Layer 3 of a small transformer language model trained on English Wikipedia (13 layers, counted from 0, width 128).
A neuron's activation on a vector x is GELU(weights . x + bias), where the dot is the dot product.

Input weights of the MLP neurons that the questions are about. A number n stands for (n - 500) times 0.00068.
n100 (bias -0.095): 704 472 212 599 504 653 728 484 427 738 512 459 426 488 644 745 144 566 308 500 504 303 466 566 395 404 667 571 456 605 444 547 609 564 537 765 740 383 572 496 635 565 500 355 391 580 657 385 347 602 561 476 378 284 456 541 313 449 572 602 357 529 622 523 621 233 479 465 605 602 287 488 334 496 373 496 622 759 582 387 237 226 298 362 175 455 694 601 642 272 678 447 496 559 317 632 585 562 547 430 311 634 376 677 528 699 586 649 619 208 562 405 450 480 782 553 456 598 513 557 540 574 426 450 386 478 171 419
n115 (bias -0.204): 615 471 892 475 741 200 323 584 557 607 118 466 399 315 386 519 391 544 369 335 490 486 152 468 831 577 596 603 495 431 673 364 599 662 495 550 580 536 460 370 549 418 775 752 604 681 490 626 596 350 423 299 480 269 285 480 495 430 460 361 674 535 667 441 367 521 515 600 633 426 299 445 250 310 470 701 413 544 617 426 675 610 630 546 899 471 392 27 391 353 289 481 708 843 412 481 816 664 643 479 575 543 556 362 443 578 266 368 469 490 369 704 916 298 474 500 743 427 276 510 562 239 500 224 634 674 549 170
n133 (bias -0.079): 570 738 713 525 629 264 374 485 626 432 399 616 616 378 218 317 578 690 425 448 374 421 479 496 638 521 680 612 403 721 714 546 504 416 601 648 695 419 496 652 504 544 612 438 771 567 520 496 408 388 429 389 652 488 539 484 675 508 121 427 255 316 676 485 648 170 302 721 449 289 450 583 435 351 467 472 532 584 548 569 256 372 426 303 515 579 581 377 402 348 198 576 422 713 678 543 434 628 626 611 418 504 554 555 682 468 534 273 380 421 536 528 471 540 607 496 496 738 315 628 267 479 627 561 425 669 327 342
n141 (bias -0.143): 655 719 444 371 566 551 439 269 544 534 659 586 507 635 739 526 496 723 266 444 445 434 442 461 522 314 735 583 515 404 363 372 611 508 440 347 394 472 558 304 526 618 407 644 439 657 526 376 365 461 559 389 645 614 452 688 609 465 343 468 634 667 589 660 702 468 531 605 419 607 609 330 262 507 326 386 593 575 736 571 346 342 542 692 457 511 482 481 359 573 309 530 546 527 462 591 361 514 375 468 688 314 742 452 588 443 182 489 692 485 197 541 485 489 452 649 518 747 319 354 309 615 504 291 426 638 481 493
n197 (bias -0.078): 469 425 569 711 533 485 239 602 675 644 408 526 436 389 496 492 527 458 385 515 556 318 480 328 579 600 290 493 467 486 456 567 732 405 477 660 559 432 575 457 371 421 460 409 737 545 344 445 571 355 609 302 384 899 493 359 474 590 547 449 572 535 649 785 504 685 344 404 240 547 295 500 550 401 567 419 530 508 584 663 629 504 481 317 643 448 474 745 265 511 636 751 175 527 535 592 610 361 352 520 422 651 314 723 470 638 484 577 528 527 436 363 539 553 756 402 481 656 444 458 493 580 296 415 316 572 283 410
n229 (bias -0.091): 707 389 504 593 750 300 658 554 429 340 585 337 668 504 500 436 529 492 588 359 401 653 504 504 544 780 500 434 492 431 542 467 300 651 339 475 453 296 264 582 476 690 327 421 541 504 351 492 439 880 472 563 438 545 500 476 535 371 500 592 517 573 492 318 785 418 566 436 480 246 604 413 277 532 653 569 512 251 420 508 392 599 582 496 364 496 311 467 557 340 616 741 709 328 443 637 434 496 615 337 718 325 362 524 638 799 693 695 612 599 476 331 545 540 762 699 492 370 521 680 543 492 517 244 750 462 456 219
n308 (bias -0.063): 208 446 328 570 662 561 597 420 533 567 601 455 471 594 788 529 466 647 318 683 447 480 517 598 557 328 391 392 637 516 378 362 585 461 671 317 589 606 676 436 579 447 344 724 458 410 471 370 523 397 972 512 117 517 496 374 633 569 504 548 312 864 417 674 496 518 513 807 598 468 435 406 336 408 517 572 512 325 704 183 449 423 747 474 600 434 292 317 622 528 339 467 576 449 525 411 539 395 540 504 581 335 626 708 430 542 644 454 781 680 429 263 665 348 571 397 512 455 544 342 406 425 636 618 315 645 279 340
n415 (bias -0.138): 753 400 500 427 773 509 509 504 702 557 637 361 539 504 663 574 58 314 782 452 543 414 732 331 638 560 848 584 500 404 381 246 482 569 175 482 517 356 414 442 382 595 504 623 652 594 228 391 299 243 336 237 697 558 453 377 610 355 320 483 597 531 312 549 483 576 369 533 337 613 841 322 376 140 477 606 613 544 614 821 148 527 478 757 525 422 584 496 549 491 348 723 455 581 465 500 378 455 604 355 339 374 500 629 655 606 573 593 458 374 509 461 531 591 481 339 745 476 436 622 487 394 611 575 747 477 601 621
n480 (bias -0.139): 779 524 437 446 496 671 388 523 558 599 652 528 480 609 462 587 504 524 405 254 496 527 702 291 762 403 218 596 635 858 604 701 642 293 536 240 589 807 319 496 242 469 393 385 808 422 385 488 565 500 531 422 403 396 594 540 696 570 382 579 425 702 530 467 406 406 545 500 547 390 397 425 476 607 549 496 700 409 401 523 549 545 235 529 473 715 546 561 548 720 446 591 565 289 564 136 549 437 489 419 439 512 446 379 629 628 554 580 738 627 496 321 330 461 253 457 274 483 346 548 691 353 534 641 390 500 464 504

Each question shows a token from some text and the vector x that enters the MLP there. A number n stands for (n - 500) times 0.012.

" of": 499 425 498 641 511 556 400 519 478 672 672 618 540 401 514 717 396 530 673 457 521 450 522 534 380 373 747 496 475 539 506 432 358 471 588 635 358 607 381 551 344 565 556 351 389 535 488 592 506 555 394 589 367 552 668 552 593 583 550 470 397 715 271 385 425 706 549 594 478 527 596 734 563 453 492 524 541 626 414 595 604 446 448 409 262 561 628 560 387 422 459 309 515 317 460 485 389 234 375 465 587 445 466 466 393 611 455 399 414 479 548 544 491 587 466 680 533 430 635 500 527 486 465 492 411 599 288 593
Which neuron fires most, and how strongly? n100, at about 1.1

" Ak": 518 502 574 430 613 641 411 432 312 370 542 349 395 405 625 645 639 497 568 535 456 559 382 502 514 374 574 629 416 364 529 509 402 397 525 456 684 589 316 480 363 584 491 612 561 599 445 409 585 583 537 585 548 432 561 579 519 702 392 616 675 491 494 392 332 626 568 623 466 386 467 504 522 651 562 357 606 511 508 423 623 437 639 364 472 657 353 506 466 434 696 397 447 717 435 455 422 504 366 302 501 440 450 668 345 513 607 407 504 543 718 433 531 464 485 431 479 588 706 554 436 309 257 540 641 541 385 525
Which neuron fires most, and how strongly? n308, at about 0.51

" his": 516 597 274 513 506 438 311 514 366 715 486 483 504 560 575 598 626 602 572 595 519 422 401 596 445 524 766 569 418 337 591 563 308 394 559 369 479 568 472 441 413 427 420 566 439 394 592 336 564 583 422 709 515 532 567 740 531 703 422 571 469 644 418 526 553 651 608 729 561 471 513 571 361 658 555 478 541 464 492 540 496 381 555 425 430 570 457 520 469 412 567 672 458 437 401 566 473 421 363 460 555 399 567 679 566 451 244 334 413 590 475 611 301 619 389 310 320 455 543 584 498 307 328 479 582 597 464 441
The neuron with the highest activation: n141

"in": 592 347 441 570 619 392 527 363 406 506 361 512 419 530 609 611 578 433 503 707 369 540 426 517 264 484 717 383 436 500 697 423 356 565 507 484 334 269 557 543 423 509 497 645 609 742 395 440 619 466 364 727 501 449 685 375 451 299 534 597 497 467 523 486 549 662 704 455 525 249 457 653 498 566 432 621 447 517 359 473 633 541 631 591 481 441 511 387 448 481 557 428 593 492 460 303 572 562 508 419 396 367 609 528 643 404 447 343 308 621 492 667 526 684 648 569 514 529 601 574 406 441 385 541 369 608 549 400
Which neuron fires most, and how strongly? n115, at about 1.7

" associated": 535 385 392 651 453 564 411 577 494 478 501 606 596 493 566 677 350 456 534 456 571 507 553 611 421 372 695 664 425 444 506 520 419 539 654 512 409 555 267 550 392 505 484 302 571 418 507 365 514 688 174 578 415 475 754 553 420 518 494 461 565 523 303 517 372 530 746 627 491 503 338 824 457 712 463 524 491 474 652 418 574 579 440 423 565 592 510 292 528 398 467 371 473 524 495 490 606 401 384 355 474 430 487 510 562 555 372 446 441 454 659 497 405 640 429 459 547 599 788 519 528 373 452 528 573 468 506 382
The neuron with the highest activation: n100

" Ar": 380 543 462 548 692 411 406 531 404 610 519 480 505 594 620 490 616 411 546 461 495 634 589 468 549 708 510 430 413 332 525 528 396 331 478 613 514 527 295 411 475 568 519 516 580 422 410 363 650 638 387 521 528 532 546 472 544 551 414 720 481 489 646 330 366 598 568 589 457 437 411 704 578 639 494 301 601 619 484 569 432 511 646 437 382 596 440 465 411 334 682 349 419 620 521 529 530 348 412 433 300 542 415 737 380 324 430 498 432 704 682 577 653 366 458 461 384 508 649 557 414 491 417 459 522 421 510 649
The two highest activations, in order: n197, n229

" De": 409 435 387 483 574 407 344 699 494 576 571 300 476 423 433 561 530 620 559 461 425 596 531 504 434 556 597 546 473 231 528 400 450 458 733 535 516 602 335 456 503 432 524 458 577 486 460 304 504 504 285 436 500 602 459 671 535 533 652 586 543 515 523 306 487 634 544 482 444 570 291 597 544 670 324 489 550 699 560 604 593 631 498 488 533 780 438 530 379 423 522 439 491 649 492 326 553 412 527 447 499 398 471 783 399 452 453 488 299 579 601 481 429 563 489 471 305 599 682 535 463 433 434 448 602 577 381 500
The two highest activations, in order: n197, n115

"is": 352 567 519 578 545 326 592 405 554 538 467 393 234 505 423 542 544 364 641 624 499 618 539 497 453 443 541 465 431 499 484 695 292 384 443 674 532 761 446 483 390 595 533 594 636 621 581 426 614 450 569 671 350 476 705 355 474 427 463 546 387 441 378 504 578 556 384 522 529 359 422 474 459 646 390 397 448 624 490 483 555 439 519 328 472 699 392 592 514 490 445 356 321 616 453 407 736 462 365 353 511 593 675 637 534 532 463 312 319 472 565 604 644 582 519 323 731 630 661 619 515 449 360 560 435 570 479 498
The neuron with the highest activation: n133